Layer 4 of a small transformer language model trained on English Wikipedia (8 layers, counted from 0, width 128).
A neuron's activation on a vector x is ReLU(gate . x) times (in . x), where the dot is the dot product.

Input weights of the MLP neurons that the questions are about. A number n stands for n times 0.0079.
n14 gate: -9 20 32 -38 -29 1 35 18 7 10 -16 46 36 -22 4 32 -14 6 3 -23 2 4 -38 12 7 -21 24 8 41 -6 -2 4 4 -15 -16 -22 -16 5 2 12 17 1 -6 -6 29 47 -8 11 10 -13 0 -15 11 -46 40 2 10 -16 -2 -26 -22 -26 38 17 36 7 58 -20 57 -14 -45 -27 -22 -27 -6 -15 -36 7 30 -20 -11 28 1 -5 -2 -29 -21 12 2 17 14 -10 5 -35 -9 -9 7 -27 -7 -22 -35 -36 1 27 21 -9 -39 11 40 24 -42 -53 -15 70 51 -63 3 -64 15 -18 5 -39 -43 3 4 62 -8 -11
n43 gate: -41 52 -5 -40 9 22 -23 -12 22 36 -26 4 19 3 34 30 10 -15 12 26 -50 -26 -4 31 12 -12 14 20 -12 30 11 -27 -14 -17 21 87 -25 -1 18 -26 15 25 7 12 -4 -15 -8 17 -32 31 -34 -1 6 12 -2 34 4 -32 -11 4 27 -38 -10 -7 25 -46 -11 -10 -17 -57 -42 20 -8 -28 10 1 -24 -14 14 12 41 17 16 19 -3 18 8 51 -22 -26 -2 8 6 2 -3 -11 1 -6 -17 1 -19 44 -2 5 -30 2 -54 15 -18 -15 12 13 18 -1 9 1 -18 44 19 10 7 24 5 -1 -4 -9 -21 -30
n78 gate: 4 -54 -9 -21 -43 -6 -18 13 43 -31 28 -47 -6 -13 -32 -23 -36 -23 -36 31 -13 30 29 3 45 -52 -46 -28 -14 -46 10 -94 -68 -48 21 -36 -41 24 58 -28 -17 -26 21 -9 23 36 8 -11 -15 -12 11 -42 -41 39 35 22 -45 10 25 38 1 23 10 -12 28 -1 17 -26 68 4 49 4 -35 22 -14 24 11 30 -19 -2 -26 22 12 23 20 -4 -26 -21 12 52 -28 -12 59 -15 -20 -45 -18 -46 52 5 39 -1 12 0 -41 -30 23 48 -7 22 -6 32 -17 47 -14 -9 7 42 -27 -18 -26 -3 47 -26 -2 -4 58 -9
n88 gate: 56 -26 -6 -14 -7 9 -36 38 23 9 31 -2 -34 22 -41 4 17 -25 -19 -2 12 -26 17 7 -15 -29 -20 -20 -31 -6 -5 11 -13 -9 5 -6 -14 26 -27 -38 -15 -9 -44 8 16 29 -12 21 -23 -28 -2 -36 29 -36 -38 7 30 -1 11 2 13 -29 0 20 -5 -48 -26 25 12 -20 7 -50 -11 -37 40 34 -1 -29 -11 -63 6 -13 -2 40 28 58 18 28 -12 5 17 -37 47 -49 21 36 2 -6 3 58 15 -16 15 -4 29 15 29 -2 6 -39 10 -4 -72 -36 -12 25 18 -15 -4 -44 10 -3 -15 1 35 -12 -35 26
n102 gate: -3 -38 4 -7 7 45 17 -2 58 3 -39 20 13 45 -44 -32 29 3 52 -10 13 14 31 28 -24 -2 -17 -29 -9 -24 -14 -23 -16 36 54 31 -49 31 32 -27 -35 4 -8 -14 -12 30 -12 -38 23 21 30 -30 40 17 17 5 17 4 -1 -3 12 40 -10 -14 48 15 8 15 37 58 4 -37 46 -51 -29 -18 -3 7 23 19 -7 11 16 -8 -31 -36 13 -2 -13 38 21 38 38 -21 6 5 -20 13 41 -25 -29 -24 8 -35 4 -5 8 -9 -11 21 -30 -2 -16 -8 35 -36 62 -8 -23 -49 -25 56 6 -13 38 -31 42 22
n149 gate: -41 -17 -10 -19 22 -2 -4 0 9 -31 1 30 12 -32 34 -17 -36 -22 -37 63 10 -21 35 21 -4 17 29 6 7 -8 -13 -32 -28 -40 -29 2 -85 32 10 41 -17 -7 -75 -4 20 -15 -14 -13 -7 -12 38 -10 -6 4 -31 -3 15 -17 6 7 -12 -7 -4 2 -33 -11 63 -22 -28 -13 -54 -6 22 -50 0 41 -28 20 -13 11 -74 7 1 -36 5 -13 45 -1 -3 -3 24 64 3 -34 2 60 -22 7 22 -29 -13 3 3 27 -8 45 20 -8 4 6 -5 2 -8 1 -23 15 -14 -42 -2 54 15 18 23 20 -26 27 15 -5
n181 gate: 19 33 33 0 20 -6 4 -39 -26 34 1 2 0 39 -23 -6 -16 -28 6 -5 -33 -4 -31 -12 2 -14 -12 -17 -17 26 17 -6 9 39 -22 22 -19 13 19 -38 -48 34 -27 18 -10 -21 -38 46 -9 10 29 -35 -29 -33 17 25 -32 27 1 60 38 17 -3 48 9 -6 -7 3 25 -8 14 -25 27 32 -15 33 7 15 -30 -33 26 -38 10 -2 15 6 -14 46 -23 -8 1 37 -21 -35 16 9 -22 2 -14 -45 34 -13 4 6 11 -7 -49 8 47 15 51 -8 -8 6 8 34 34 -3 -21 1 -53 9 -24 6 14 -7 26 33
n196 gate: -27 3 39 -30 1 0 20 13 -46 -55 22 -29 -22 -40 17 -25 -2 -8 13 17 -18 -10 7 20 -35 -38 53 -9 18 -23 48 20 34 5 -7 -17 -21 -34 48 0 -9 57 21 49 9 72 -52 -21 -9 12 -21 -28 -25 6 -41 36 -5 -27 66 -22 -55 41 19 -5 -8 -19 63 18 9 15 19 1 58 -32 30 -11 8 39 -43 38 8 -53 29 -34 33 -31 34 19 -12 -10 4 -20 -1 7 -35 -11 4 7 -4 -24 -30 -75 33 3 5 24 21 25 18 -15 0 -40 14 -26 -20 -3 6 28 -10 59 -47 -37 36 -15 0 -30 19 26
n261 gate: 9 10 2 -2 1 47 -6 -9 18 -70 27 -37 -22 48 3 39 -13 9 -48 26 7 9 -6 17 -62 -22 11 42 -15 -8 11 -3 14 14 19 8 -2 -16 -13 26 -4 29 41 37 -11 -31 -43 20 42 35 35 -31 -1 25 -11 2 45 -16 33 12 1 -9 -23 -29 45 -37 49 7 -38 18 17 -2 11 10 53 14 15 31 13 -20 10 -23 65 1 14 -52 -38 -44 -40 24 19 -22 -15 56 -9 -2 1 24 -3 -36 -5 -21 24 81 -39 2 -17 12 -33 25 33 -58 -17 -18 -14 22 -25 -14 14 -4 13 15 8 18 -2 12 -49 14
n14 in: -3 -27 -15 -7 36 -6 -24 -3 17 4 11 10 1 6 -40 -15 -37 53 27 14 -11 27 36 9 -5 -18 -2 3 1 7 12 30 2 -26 -32 26 -11 -8 41 44 -8 20 17 32 17 3 16 -42 -51 57 -16 -46 -5 -3 25 -8 -8 31 0 13 1 -21 24 13 -13 -6 31 -1 -15 -2 -6 33 5 4 -61 28 -37 -19 11 -5 37 -17 9 -39 12 32 6 -34 32 -21 -9 9 24 4 -24 -63 23 -54 -9 -22 24 -36 -2 2 24 -10 22 -18 -18 3 -3 4 44 15 -5 -1 15 -24 -16 -48 21 -9 54 10 -40 3 33 -48
n43 in: 3 23 -9 8 -5 15 21 -57 -17 -12 -6 -13 -22 -25 -1 -5 7 -13 20 -16 -27 24 8 44 -8 -32 21 7 -4 22 -1 -9 15 15 -1 52 -13 12 -21 -26 -21 -36 -3 8 35 2 14 17 17 -26 47 14 -10 30 3 -2 4 6 2 39 -2 10 5 -4 -10 14 -48 -16 3 -21 -15 14 44 34 21 23 -9 1 21 14 1 -5 -72 -8 -27 -5 -32 47 18 -32 -5 9 6 -9 35 23 15 -3 15 -23 16 13 -16 29 -6 -1 5 24 -15 37 12 -38 36 31 -14 14 30 23 20 2 -12 19 2 -3 -27 -31 -10 11
n78 in: -7 -18 -49 -32 25 0 -55 29 46 10 3 -10 -39 -22 -2 -11 -47 -19 -56 68 -6 -37 59 -3 -6 -23 -3 9 -5 -30 -20 11 5 1 -29 -19 49 56 3 -37 -19 -22 -27 11 12 17 37 32 -13 -31 -5 7 40 -16 -7 -13 -17 -14 -25 -4 19 19 -16 -51 -40 15 15 -16 31 9 -3 10 4 -49 -7 37 23 21 28 5 -38 -2 23 -46 -2 -30 5 -43 -13 51 -48 11 -11 -59 -60 30 -2 -12 24 -62 -55 36 -3 4 -47 -24 -7 59 13 36 42 -32 -33 27 -39 11 25 -33 8 -32 27 -2 24 4 47 8 35 7
n88 in: 43 20 -14 -31 -4 27 30 -7 -33 0 -8 -16 50 -13 28 -33 1 14 -25 -6 14 -13 14 -23 -38 9 -5 10 3 9 -22 -47 3 -1 1 -40 -12 -6 40 -4 -19 -39 22 -2 47 -71 -10 9 -64 -16 31 -20 -27 36 18 -31 -28 2 13 25 -15 -29 7 -16 10 -19 -22 -19 8 17 8 3 7 15 59 37 53 -39 -16 8 -4 -33 -37 47 -3 2 54 8 20 -73 13 2 -27 -22 -2 9 -26 3 -24 1 4 -7 28 26 -5 16 22 8 -37 14 10 -16 -24 56 -15 -9 -5 0 -34 -11 21 14 -16 10 29 -5 42 10
n102 in: 31 23 19 -36 -14 -33 9 -19 20 -12 52 42 14 5 36 0 12 -12 -21 24 16 37 -84 15 0 -40 -11 14 -21 -11 8 29 12 -12 -10 0 33 21 6 5 42 10 58 -16 -16 -12 -19 -53 -50 7 -7 -41 24 -16 -32 -15 -8 -5 15 -64 -18 -28 25 -9 18 29 -65 -42 -3 -18 -11 18 -11 -15 -20 13 -13 12 -24 -43 31 -6 6 22 21 -61 20 55 -48 24 1 -26 6 -21 48 9 27 -7 -42 -20 -2 -18 9 -18 -12 25 -6 11 -38 32 -18 7 24 29 -27 -12 -22 -2 5 11 0 12 -8 22 30 24 20 -7
n149 in: 25 -13 -3 14 5 -19 -5 0 18 -4 17 -2 -27 5 -22 0 24 1 6 27 -19 -17 -18 -1 17 -84 -54 -25 -8 -12 17 56 -1 36 14 2 17 4 -33 5 40 29 -4 11 11 -8 -4 17 -12 4 26 -7 -8 -25 -18 -2 -16 37 -37 64 8 -12 -15 -26 26 -10 -25 -52 20 -10 62 9 -1 -1 -36 -17 1 26 -23 1 -16 -11 -23 18 18 -33 -22 59 1 -29 -12 -38 -30 15 -58 -17 4 33 4 43 -35 -8 -5 -7 3 -9 -2 -10 9 34 4 -53 56 2 -4 -13 13 -4 6 -4 -10 -11 5 -15 -22 0 8 0
n181 in: -15 -18 -20 -24 -15 32 -16 -10 16 27 55 -7 3 23 -18 40 -1 4 5 -31 46 -22 -9 -15 -10 -35 54 -12 35 -17 27 32 -10 -12 -5 17 -7 9 2 -16 -2 -12 0 7 23 -44 13 -10 -40 -19 -11 15 34 0 -40 -27 -27 7 11 -30 -1 12 5 49 -13 37 -14 -14 2 27 -6 31 16 -16 1 -21 8 -37 -3 5 4 10 -45 -2 -14 32 32 8 19 -15 8 24 30 -25 -45 0 13 -4 -38 -38 25 -8 53 34 -30 14 8 -38 -38 -1 5 30 -45 -21 -9 23 11 30 -11 24 -10 -32 -5 5 31 -26 -31 13
n196 in: 6 -16 -9 5 9 55 23 -18 29 41 -28 33 -5 50 17 -16 47 43 46 -31 -4 -7 -28 -16 -10 -21 4 15 -23 44 12 19 28 -14 13 -28 18 -40 -19 42 9 79 -21 5 39 -2 -4 -15 55 9 53 13 -17 -16 2 23 3 -8 -9 0 23 33 -22 -6 -33 -26 -25 -15 11 -19 27 57 21 -10 39 40 3 -18 -21 19 8 -14 7 5 -29 -28 8 5 -23 35 -33 35 5 -24 -6 -20 -25 5 -17 16 13 8 -18 31 -26 -20 22 14 19 29 45 -33 -2 -9 1 -41 17 -15 23 40 -2 12 14 -36 11 33 -53 18
n261 in: -56 9 -28 19 25 -50 21 -40 29 -5 -3 24 26 -10 -57 35 38 -24 -21 -12 -45 -40 40 22 26 42 0 -7 -26 -5 -5 6 -45 15 5 -2 3 0 18 -25 -6 11 10 -47 -2 -10 -28 29 53 -6 8 -28 28 -34 -49 15 -15 -4 -40 15 -31 -13 -15 -2 -14 10 8 -5 7 20 -18 5 -6 27 -23 3 -11 3 16 58 5 67 0 -6 -17 8 -22 -28 44 15 21 14 -6 -23 28 -27 23 47 30 -58 -69 -35 35 17 41 -24 -10 -3 4 0 -29 -12 -42 0 6 27 -5 -5 19 -5 -7 -31 27 34 7 4 -25 12

Each question shows a token from some text and the vector x that enters the MLP there. A number n stands for n times 0.065.

"on": 25 -19 -24 -11 4 -15 12 6 13 -20 9 -29 8 -7 15 -26 -20 -27 42 10 3 14 -41 3 14 17 -7 -1 11 -7 15 7 8 -40 4 17 55 32 -6 11 4 -18 20 -10 14 -24 -9 3 22 -8 -17 -11 25 31 -8 -2 -25 -5 8 -9 16 9 -3 -8 25 6 7 -7 24 22 -33 23 31 -8 -6 22 -1 29 9 19 7 -23 15 5 12 -5 -22 -14 32 -13 5 -36 -8 -24 -24 -6 -24 32 6 9 -42 0 -14 21 22 -1 5 -3 -12 -19 14 -9 23 -19 21 2 -11 -20 -22 -20 22 12 -11 -14 -30 -2 17 25
Which neuron fires most, and how strongly? n102, at about 1.9

"e": 18 -28 23 5 7 -25 -8 18 -5 2 -2 -32 17 -1 4 -15 -5 7 14 30 -6 19 -19 1 56 -23 6 1 -4 -2 -6 0 1 -42 33 21 24 13 -15 6 14 -6 5 4 -32 -1 36 -24 3 9 -22 -8 18 26 -29 -1 20 -5 5 27 -17 14 -10 -9 6 19 6 -8 7 -22 -15 9 2 -50 -17 2 22 -13 -21 6 -20 1 4 -11 8 -2 -22 -18 -16 -15 1 -15 -7 -16 9 1 -38 23 -11 -2 -16 22 -20 -12 24 13 5 0 -27 17 11 -21 6 2 5 -33 8 4 -4 19 31 9 -6 -6 18 -21 -7 3
Which three neurons fire most, strongest first? n102, n149, n78

" st": 9 9 -34 8 -42 -20 -30 0 2 -10 25 -16 4 -8 -39 -31 5 -27 5 21 -14 -9 -49 -14 12 -17 3 28 16 -4 17 26 7 5 19 -19 -9 -20 -5 -32 1 -4 6 17 -8 -24 2 6 -7 13 9 18 0 21 -44 -2 -18 -37 10 38 1 6 8 14 25 -19 -3 6 -10 -16 1 -28 -23 -5 32 -10 11 -15 -35 21 15 -9 -3 4 35 -1 0 -17 6 -29 3 -17 -15 -14 -19 13 -22 39 20 33 22 23 -29 0 35 -21 18 -16 -46 -22 -18 -1 14 17 28 -16 11 -22 -7 10 38 -7 -2 -4 12 11 11 -32
Which neuron fires most, and how strongly? n88, at about 19

"ub": 18 5 19 13 16 -44 13 9 0 13 8 -7 -27 34 -29 3 -8 -37 21 7 10 1 -37 23 11 -21 10 -4 20 -11 39 36 -6 3 0 -22 36 -31 37 10 6 -2 -11 -36 26 -9 -17 6 -18 -20 -24 20 10 10 -35 19 19 -8 -15 -1 9 7 16 26 -2 21 -40 7 -19 -27 -3 6 7 -4 -19 10 20 13 5 -27 -5 15 -14 14 19 -9 -41 -17 4 7 -10 -12 13 -7 6 -27 -7 44 -2 -7 -10 -3 -16 -2 -30 -1 14 4 -5 -18 37 1 -19 -3 8 16 22 -47 -38 -3 37 18 -6 8 -1 26 3 -19
The neuron with the highest activation: n181

"r": 21 39 -8 3 23 -21 18 -44 -4 7 37 -28 18 1 -26 -5 2 9 14 51 31 15 -42 7 -1 7 17 13 -9 -10 16 22 3 -17 4 -16 11 -10 -11 -18 3 11 -6 -33 36 -25 15 -14 -46 4 -10 12 -16 -1 -13 13 -8 -38 -18 -15 -34 25 -26 5 -20 -3 -25 -7 0 -28 4 41 -15 9 14 6 -5 -15 -14 -19 28 43 2 -2 38 4 9 10 10 -1 -10 25 -52 -8 29 -4 -11 70 -30 12 17 5 -22 1 -15 -4 13 -13 -14 -33 -13 0 12 27 14 8 10 -9 -16 -10 9 -17 3 4 15 -2 21 15
The neuron with the highest activation: n181

"re": 3 2 -21 -2 -5 1 -19 32 17 -13 27 -18 5 -10 -5 4 0 -5 38 -7 16 39 -53 -28 14 -4 9 -8 3 -4 31 49 11 5 -6 23 5 6 -2 -12 -7 0 1 23 7 -40 16 -20 13 -10 -17 4 7 17 -9 2 -7 11 0 1 -8 34 -7 10 10 3 -5 24 39 -16 -19 8 20 -36 25 -7 -1 -4 18 -11 13 -22 0 -25 -12 -9 -32 -8 -7 -15 -13 2 -23 6 10 8 -15 26 -15 19 -49 21 -25 -14 30 -26 -16 -4 -9 -25 21 -27 24 8 11 -15 -5 -17 -36 -14 7 -21 -4 26 -19 4 14 13
Which three neurons fire most, strongest first? n14, n196, n181

"ec": 5 14 -25 6 26 -13 4 4 4 9 5 -33 -4 35 -23 -19 -12 -24 28 32 32 17 -42 8 29 2 9 -29 31 -35 20 21 -14 -8 10 -32 -1 18 12 -2 -16 -44 15 -29 -23 -15 -15 8 -2 -14 5 35 -11 26 -8 -12 0 -29 5 18 12 5 7 8 -35 16 -35 -12 -21 -28 -22 0 -29 -3 9 6 12 18 6 -3 -2 9 -1 -1 17 2 -30 -8 19 -13 -17 -9 5 13 -6 -9 -18 40 -14 10 1 5 -30 -17 -38 -16 -36 -25 -15 26 33 28 -35 -19 36 8 -3 5 -1 22 14 15 -32 20 -6 18 21 2
The two highest activations, in order: n181, n78

"as": 23 -12 -17 16 -6 -20 2 -13 9 39 17 -16 1 31 -39 -8 -28 4 12 9 -5 -16 -48 24 19 -10 25 -6 5 -20 2 47 -15 -4 -8 6 42 1 -5 5 15 10 -21 -15 0 -39 19 39 7 4 -3 -11 3 11 -16 10 9 -8 10 -8 -22 20 10 30 -10 18 -16 0 -35 0 -13 2 -20 47 -11 42 43 18 17 -8 31 0 0 -12 52 -8 -23 -22 4 -6 -10 35 -25 17 20 -4 21 75 8 -10 11 15 10 6 -34 -30 -7 -40 18 -4 28 -16 5 -26 -2 1 11 -7 -42 18 8 21 -14 12 -5 12 19 3
The two highest activations, in order: n181, n261

"g": -15 -7 18 16 24 -8 -7 0 24 -7 4 -6 2 -6 40 -7 5 -15 -19 -24 3 42 -17 26 18 29 16 12 17 1 10 38 30 -6 12 -3 11 -7 -24 7 -36 -30 3 5 -16 -15 -19 -23 21 5 -21 10 25 17 -12 27 4 -29 -4 1 23 6 -15 15 -11 -8 -8 -2 40 -46 4 -7 -16 13 -15 -1 8 -1 -5 11 -17 17 17 8 9 1 -15 15 26 -40 -2 4 -20 7 25 2 0 19 -8 -7 0 12 -29 -17 -14 -26 12 -22 -10 6 12 -9 3 3 7 15 25 2 6 -17 23 -13 -11 -17 -14 13 30 -4
The neuron with the highest activation: n43

" the": 0 36 -22 25 -17 -20 5 -2 -26 -23 4 -44 9 -37 -3 -24 4 2 27 23 -8 12 -55 -13 24 -27 20 1 -6 -10 24 13 -18 18 36 -7 26 -8 -5 10 -29 -16 -2 -4 17 -22 8 0 9 1 -24 -17 -24 12 -36 26 -48 -28 32 38 -25 2 -39 4 -21 23 -32 -1 -7 -5 -20 8 -13 -23 28 12 24 -4 1 -8 4 -6 10 -28 -20 16 -16 -14 -9 -24 2 -31 -2 -15 -6 15 -14 7 6 21 17 16 17 -15 52 -38 2 12 -14 24 13 -15 14 36 15 -53 3 -25 -23 -14 22 8 -5 -6 0 15 -1 -15
The neuron with the highest activation: n196

"ce": 10 -30 22 24 6 -10 8 8 8 7 -8 -29 -10 5 4 -6 2 -24 -4 9 24 4 -35 29 0 -6 40 -16 -3 -34 3 19 28 -48 19 11 2 -14 10 28 -2 6 -10 -20 -33 -1 27 30 1 3 -1 -3 0 19 -30 15 3 -1 -23 23 -12 6 -3 -1 9 10 -51 8 -22 -32 -12 -13 4 -19 4 -11 25 18 5 -20 10 6 1 -10 29 -2 -21 -8 -4 0 14 -16 7 24 23 0 -34 19 -9 -10 -43 35 -19 -22 10 -49 -3 7 -10 2 16 -1 1 -4 13 -15 10 -30 -12 7 19 13 12 -16 -24 -24 1 -18
The neuron with the highest activation: n43

"i": -6 -22 1 -12 16 8 29 -13 -1 -4 32 -26 1 -14 6 -21 -27 -9 46 -31 -2 8 -54 0 13 12 16 4 -34 -1 -18 18 6 -30 17 24 10 22 -17 22 0 -24 -25 -22 -8 -13 9 -28 12 -4 -12 -2 50 8 -44 -2 2 -2 10 -1 1 -4 -9 -18 -11 28 -34 -16 16 -13 0 -12 -18 -34 5 -3 8 15 -14 8 -6 -1 3 -5 29 19 -15 -55 -9 -5 -9 -14 -13 12 -9 7 -9 7 25 -2 -18 10 1 8 -3 -5 22 -27 -11 -14 28 -11 35 -7 -7 -48 29 1 -6 13 -8 -19 17 -10 -30 -3 1 -9
The neuron with the highest activation: n149

",": -12 -5 -16 5 12 -20 18 15 -30 7 -2 -37 3 19 16 -32 6 -4 11 3 9 3 -15 -18 4 -24 33 10 18 -19 5 26 -23 -52 17 -28 12 19 25 10 -10 0 6 -28 7 -26 14 -12 14 2 -9 5 35 22 -6 5 15 -11 25 -1 -16 -29 1 1 5 34 -7 14 34 -7 -28 -43 -12 -2 9 7 5 -10 -5 -15 12 7 -2 -15 8 3 13 -23 3 -12 -37 -2 4 12 -10 14 -18 -8 -7 -22 -18 12 11 14 58 -24 11 -2 -4 -12 8 -13 10 39 3 -25 -4 -5 -10 27 42 11 -5 -27 -2 -28 25 -9
The two highest activations, in order: n14, n78

"1": 8 17 -22 26 -1 -26 18 3 -5 -16 -2 15 22 10 -11 0 -30 16 35 38 -38 10 -41 -16 20 -32 17 -4 -1 -13 -17 2 -32 -14 27 -13 -9 5 -5 -4 0 -11 47 -42 6 -15 9 5 16 -5 -16 -3 27 9 -10 5 25 -21 8 22 -10 -6 3 15 -5 -1 6 0 13 -10 -13 28 4 -38 29 14 10 5 3 17 -26 21 -14 12 21 4 -19 -10 13 17 14 -25 -7 18 -20 4 -39 42 -10 -33 -51 7 -4 -4 29 -6 -7 -24 -14 -11 25 -19 20 4 -23 -5 -22 -1 -6 -9 23 -17 -14 -21 -4 42 7 6
Which neuron fires most, and how strongly? n261, at about 14

"is": 2 -25 29 -5 -6 -21 20 3 10 -3 -8 -35 12 42 0 4 -18 23 21 3 -16 -6 -71 -10 1 -10 26 -28 -6 -24 25 45 -20 -31 9 -15 12 -10 -23 19 -17 1 -13 -2 -8 -27 -1 6 5 -14 24 -23 -37 10 -20 -7 -29 -2 15 15 -5 52 24 13 -3 21 -44 -5 -13 4 -19 -4 -21 34 16 22 26 -26 -10 8 23 -30 17 -38 -1 12 -10 3 -5 -4 15 -2 -4 1 22 12 23 54 1 6 -31 25 -29 5 -12 -34 -3 -24 -12 -11 34 -8 -5 2 5 -4 5 -6 1 30 6 2 -5 -22 -11 -2 28 6
Which neuron fires most, and how strongly? n181, at about 11

"o": -20 5 5 26 5 -2 42 19 11 -27 6 -7 -1 -14 -16 -9 -30 -7 28 21 21 32 -32 8 23 -1 10 -14 -1 12 2 3 -17 -18 2 54 38 19 -9 12 2 4 -3 1 13 -12 3 -6 -6 -13 22 -9 29 22 -23 39 14 16 18 15 -7 5 0 -18 -3 14 -28 -7 11 -13 -6 -17 -20 -4 -4 5 25 -2 -8 -7 -21 -12 18 -12 9 32 -25 2 -7 -34 1 -28 5 -16 -12 6 -19 27 -15 3 -34 4 -19 21 19 -12 -26 13 -25 -8 11 -41 19 -14 -19 -17 -5 -19 10 47 22 16 -9 -14 -18 0 11 4
Which neuron fires most, and how strongly? n149, at about 10

"ine": 15 -39 -15 9 -8 -27 -17 -3 11 13 25 -21 27 9 36 -16 15 -3 20 21 17 -19 -33 10 29 13 25 14 -3 -21 7 17 23 -32 39 -24 -10 -21 0 -8 11 0 -9 -20 -5 -6 39 -1 1 2 -11 -13 -1 22 -36 14 2 8 -26 17 -6 17 -30 -2 -18 2 -12 -5 16 7 13 -4 -5 -27 11 7 19 19 0 -8 -40 11 33 -16 17 2 -1 -2 10 -17 -6 7 -9 15 -14 -9 -45 9 6 8 -19 -6 7 0 24 -26 14 14 -14 -1 20 -32 -7 -3 17 19 -3 -18 -21 17 1 -6 -1 -18 -37 -9 7 2
The neuron with the highest activation: n149

"ric": 25 -35 -11 31 8 -28 10 -46 -37 6 1 -38 17 -5 -20 -23 -14 19 16 12 3 0 -19 3 14 -2 14 -15 20 11 21 23 6 -8 31 3 14 -54 9 15 19 -7 10 -5 36 -12 -9 22 18 21 10 -8 4 24 -26 27 -49 -20 23 -6 -41 12 -25 -4 -12 35 -2 -2 31 -12 -7 27 -11 -17 1 24 10 -9 -6 -1 -17 3 2 4 36 -14 -13 -9 8 -37 2 20 0 13 3 -34 7 36 -1 34 4 -5 -38 13 -30 13 -7 -2 0 -28 25 -11 -4 6 6 -33 20 -47 14 34 33 -13 -12 20 5 17 2 22
Which neuron fires most, and how strongly? n196, at about 26

"a": 16 -20 -8 12 3 -16 -9 -12 16 9 13 -51 -6 -11 -2 -15 -13 -5 11 16 12 -7 -38 -34 24 11 11 1 2 -17 6 22 25 -9 19 7 10 -37 23 -2 14 -16 6 -9 27 19 66 2 6 6 -10 7 -5 51 -13 30 55 9 -13 0 -6 6 -15 35 -10 42 -31 -8 21 14 19 -8 -24 15 -8 -17 34 16 -20 -6 16 -9 15 6 15 32 -13 -29 -8 -29 -19 32 16 10 -6 22 -25 34 1 5 -12 -22 -11 19 -4 -10 0 -14 6 -4 4 -18 -3 -13 -2 -20 9 -25 -32 1 16 -26 21 7 -2 23 25 4
The neuron with the highest activation: n78

"id": 13 -16 -10 38 39 0 1 12 -13 -35 8 9 6 4 8 8 -6 36 -2 -6 15 -5 -29 23 28 -27 34 10 9 -28 2 -8 -3 -8 3 6 22 2 -24 25 24 -20 -20 -9 3 -13 -7 -24 34 2 -51 -2 9 28 -57 14 -7 -34 1 -1 24 4 10 12 -3 0 -24 3 -1 25 4 -3 15 41 -16 -7 -1 -11 -11 18 -10 -28 -3 -8 15 5 -21 -30 2 0 -1 -6 6 21 45 0 -14 -3 -3 17 -29 24 5 3 -10 -27 -9 -37 -33 -20 10 -14 -4 -13 12 1 4 -52 -9 -28 -1 -3 -14 -8 -8 2 -1 -10
Which neuron fires most, and how strongly? n261, at about 2.3

"al": 3 -25 -3 3 23 5 11 5 -3 -9 17 -16 37 4 16 13 -35 19 -9 -42 12 34 -29 14 32 -1 32 6 10 -4 20 20 5 -30 30 -9 16 13 -13 -11 -1 -2 14 -11 0 -24 -11 9 26 -10 -34 -1 26 28 -13 2 1 -10 3 2 12 -8 -16 17 4 20 -1 10 2 2 -10 33 -7 29 -8 16 -15 -17 -9 18 -11 6 15 -31 -9 24 -37 -16 -14 -26 -17 -19 -22 2 17 2 -5 16 25 -8 -13 6 -9 2 -9 -33 -16 14 -36 -7 3 -19 3 6 -11 -43 10 -15 -2 20 13 -13 -9 -25 14 -19 -4 16
The neuron with the highest activation: n261

"'s": 20 -6 0 15 6 -17 -4 11 -5 7 21 -37 16 -30 -4 -33 -14 0 18 11 5 -18 -37 2 32 -23 -4 1 -1 -27 2 18 -12 -13 43 0 19 -10 -12 0 -8 -11 24 -8 1 -4 -14 0 -13 -12 -14 -23 -7 56 -6 -3 -22 -19 4 18 -15 31 -23 -11 -12 24 -19 -44 6 0 13 -4 0 -12 8 25 20 0 -6 22 -9 -10 -3 -38 10 5 -11 -32 9 -20 -25 -17 -18 -21 -17 14 -24 1 10 1 7 30 -5 11 38 -58 -7 20 -5 5 -13 -15 4 29 -9 -13 7 -28 -14 5 47 -16 0 -30 -9 1 13 -2
Which neuron fires most, and how strongly? n78, at about 56

"es": 1 -13 21 15 15 -22 -10 -29 -10 6 -19 -19 1 6 14 -15 -15 10 15 -43 19 -16 -15 16 22 -26 12 7 14 -21 10 31 16 -13 7 -43 4 -4 -13 8 -10 -33 9 19 -22 -43 17 16 0 4 -58 6 18 42 -35 -6 -9 11 5 -5 0 3 3 21 -6 49 1 -13 5 -42 5 4 -15 50 -2 2 -7 -9 -3 25 -17 -16 26 -6 7 3 -14 -28 9 -2 10 35 -37 -9 35 9 4 18 -38 -8 27 15 -8 5 -4 -2 -11 -32 -5 -25 13 -16 6 3 5 -13 -15 -19 3 2 14 -22 -27 -4 16 -5 24 -10
The neuron with the highest activation: n181

"in": 27 -5 -39 6 9 -38 5 25 5 -2 20 6 36 10 26 -21 -22 -1 45 -2 -15 24 -38 15 18 -1 20 -3 3 -23 5 20 0 -29 10 -6 27 33 -15 -23 25 -38 -22 -27 2 -22 14 -18 25 8 -16 -25 2 -19 7 1 8 0 1 -3 -10 2 -3 7 -31 25 -5 4 34 -7 -35 30 14 -6 -6 -19 0 6 -23 18 -4 24 13 -13 15 8 -44 -46 7 -7 -4 -24 -23 -29 -6 9 -9 12 7 11 -17 -19 -5 -9 12 -26 5 26 -5 -19 13 -11 22 -5 -4 0 16 -18 -17 -7 4 -15 -30 2 -23 -6 27 -15
The neuron with the highest activation: n14

"ed": -1 -19 -5 18 25 -28 7 17 10 6 -5 -19 17 -1 0 -11 -16 0 11 42 5 -12 -32 -4 27 -23 -7 2 -17 -22 7 0 23 -30 23 0 19 -11 -35 7 -2 -4 25 -41 -13 -30 6 -13 17 10 -12 11 17 31 -17 11 -10 -6 11 30 -1 14 6 6 2 -19 -8 -14 1 8 1 -12 11 -32 9 30 37 -21 -8 41 -16 14 24 -9 24 20 -9 -2 3 -15 32 -6 16 -5 -4 -17 -35 29 -8 8 -30 -12 -13 15 21 -20 24 -17 -7 -14 -7 19 -1 -6 7 -40 -7 -10 -9 -6 13 19 3 -4 -6 -2 -17 -1
The neuron with the highest activation: n149

"et": -2 -31 24 5 32 -50 -5 22 3 0 17 -21 29 8 22 -37 -1 2 19 15 0 21 -19 1 21 -1 31 10 0 8 19 23 25 -7 17 8 63 2 -5 -8 15 -29 -27 22 -22 -13 26 -31 10 -1 -50 2 30 17 -4 -29 19 -8 21 14 -24 -18 19 4 -22 13 16 -34 -22 -48 25 -9 15 -24 -16 -29 14 -35 -10 -13 26 -11 4 -3 3 13 -8 -7 27 24 -3 9 -30 8 3 10 -6 -4 -2 -4 -8 5 5 -11 20 -31 -34 -22 -3 7 -8 -30 27 -5 19 -5 2 -37 11 -7 30 -26 -13 40 2 -18 24 -7
Which neuron fires most, and how strongly? n14, at about 8.7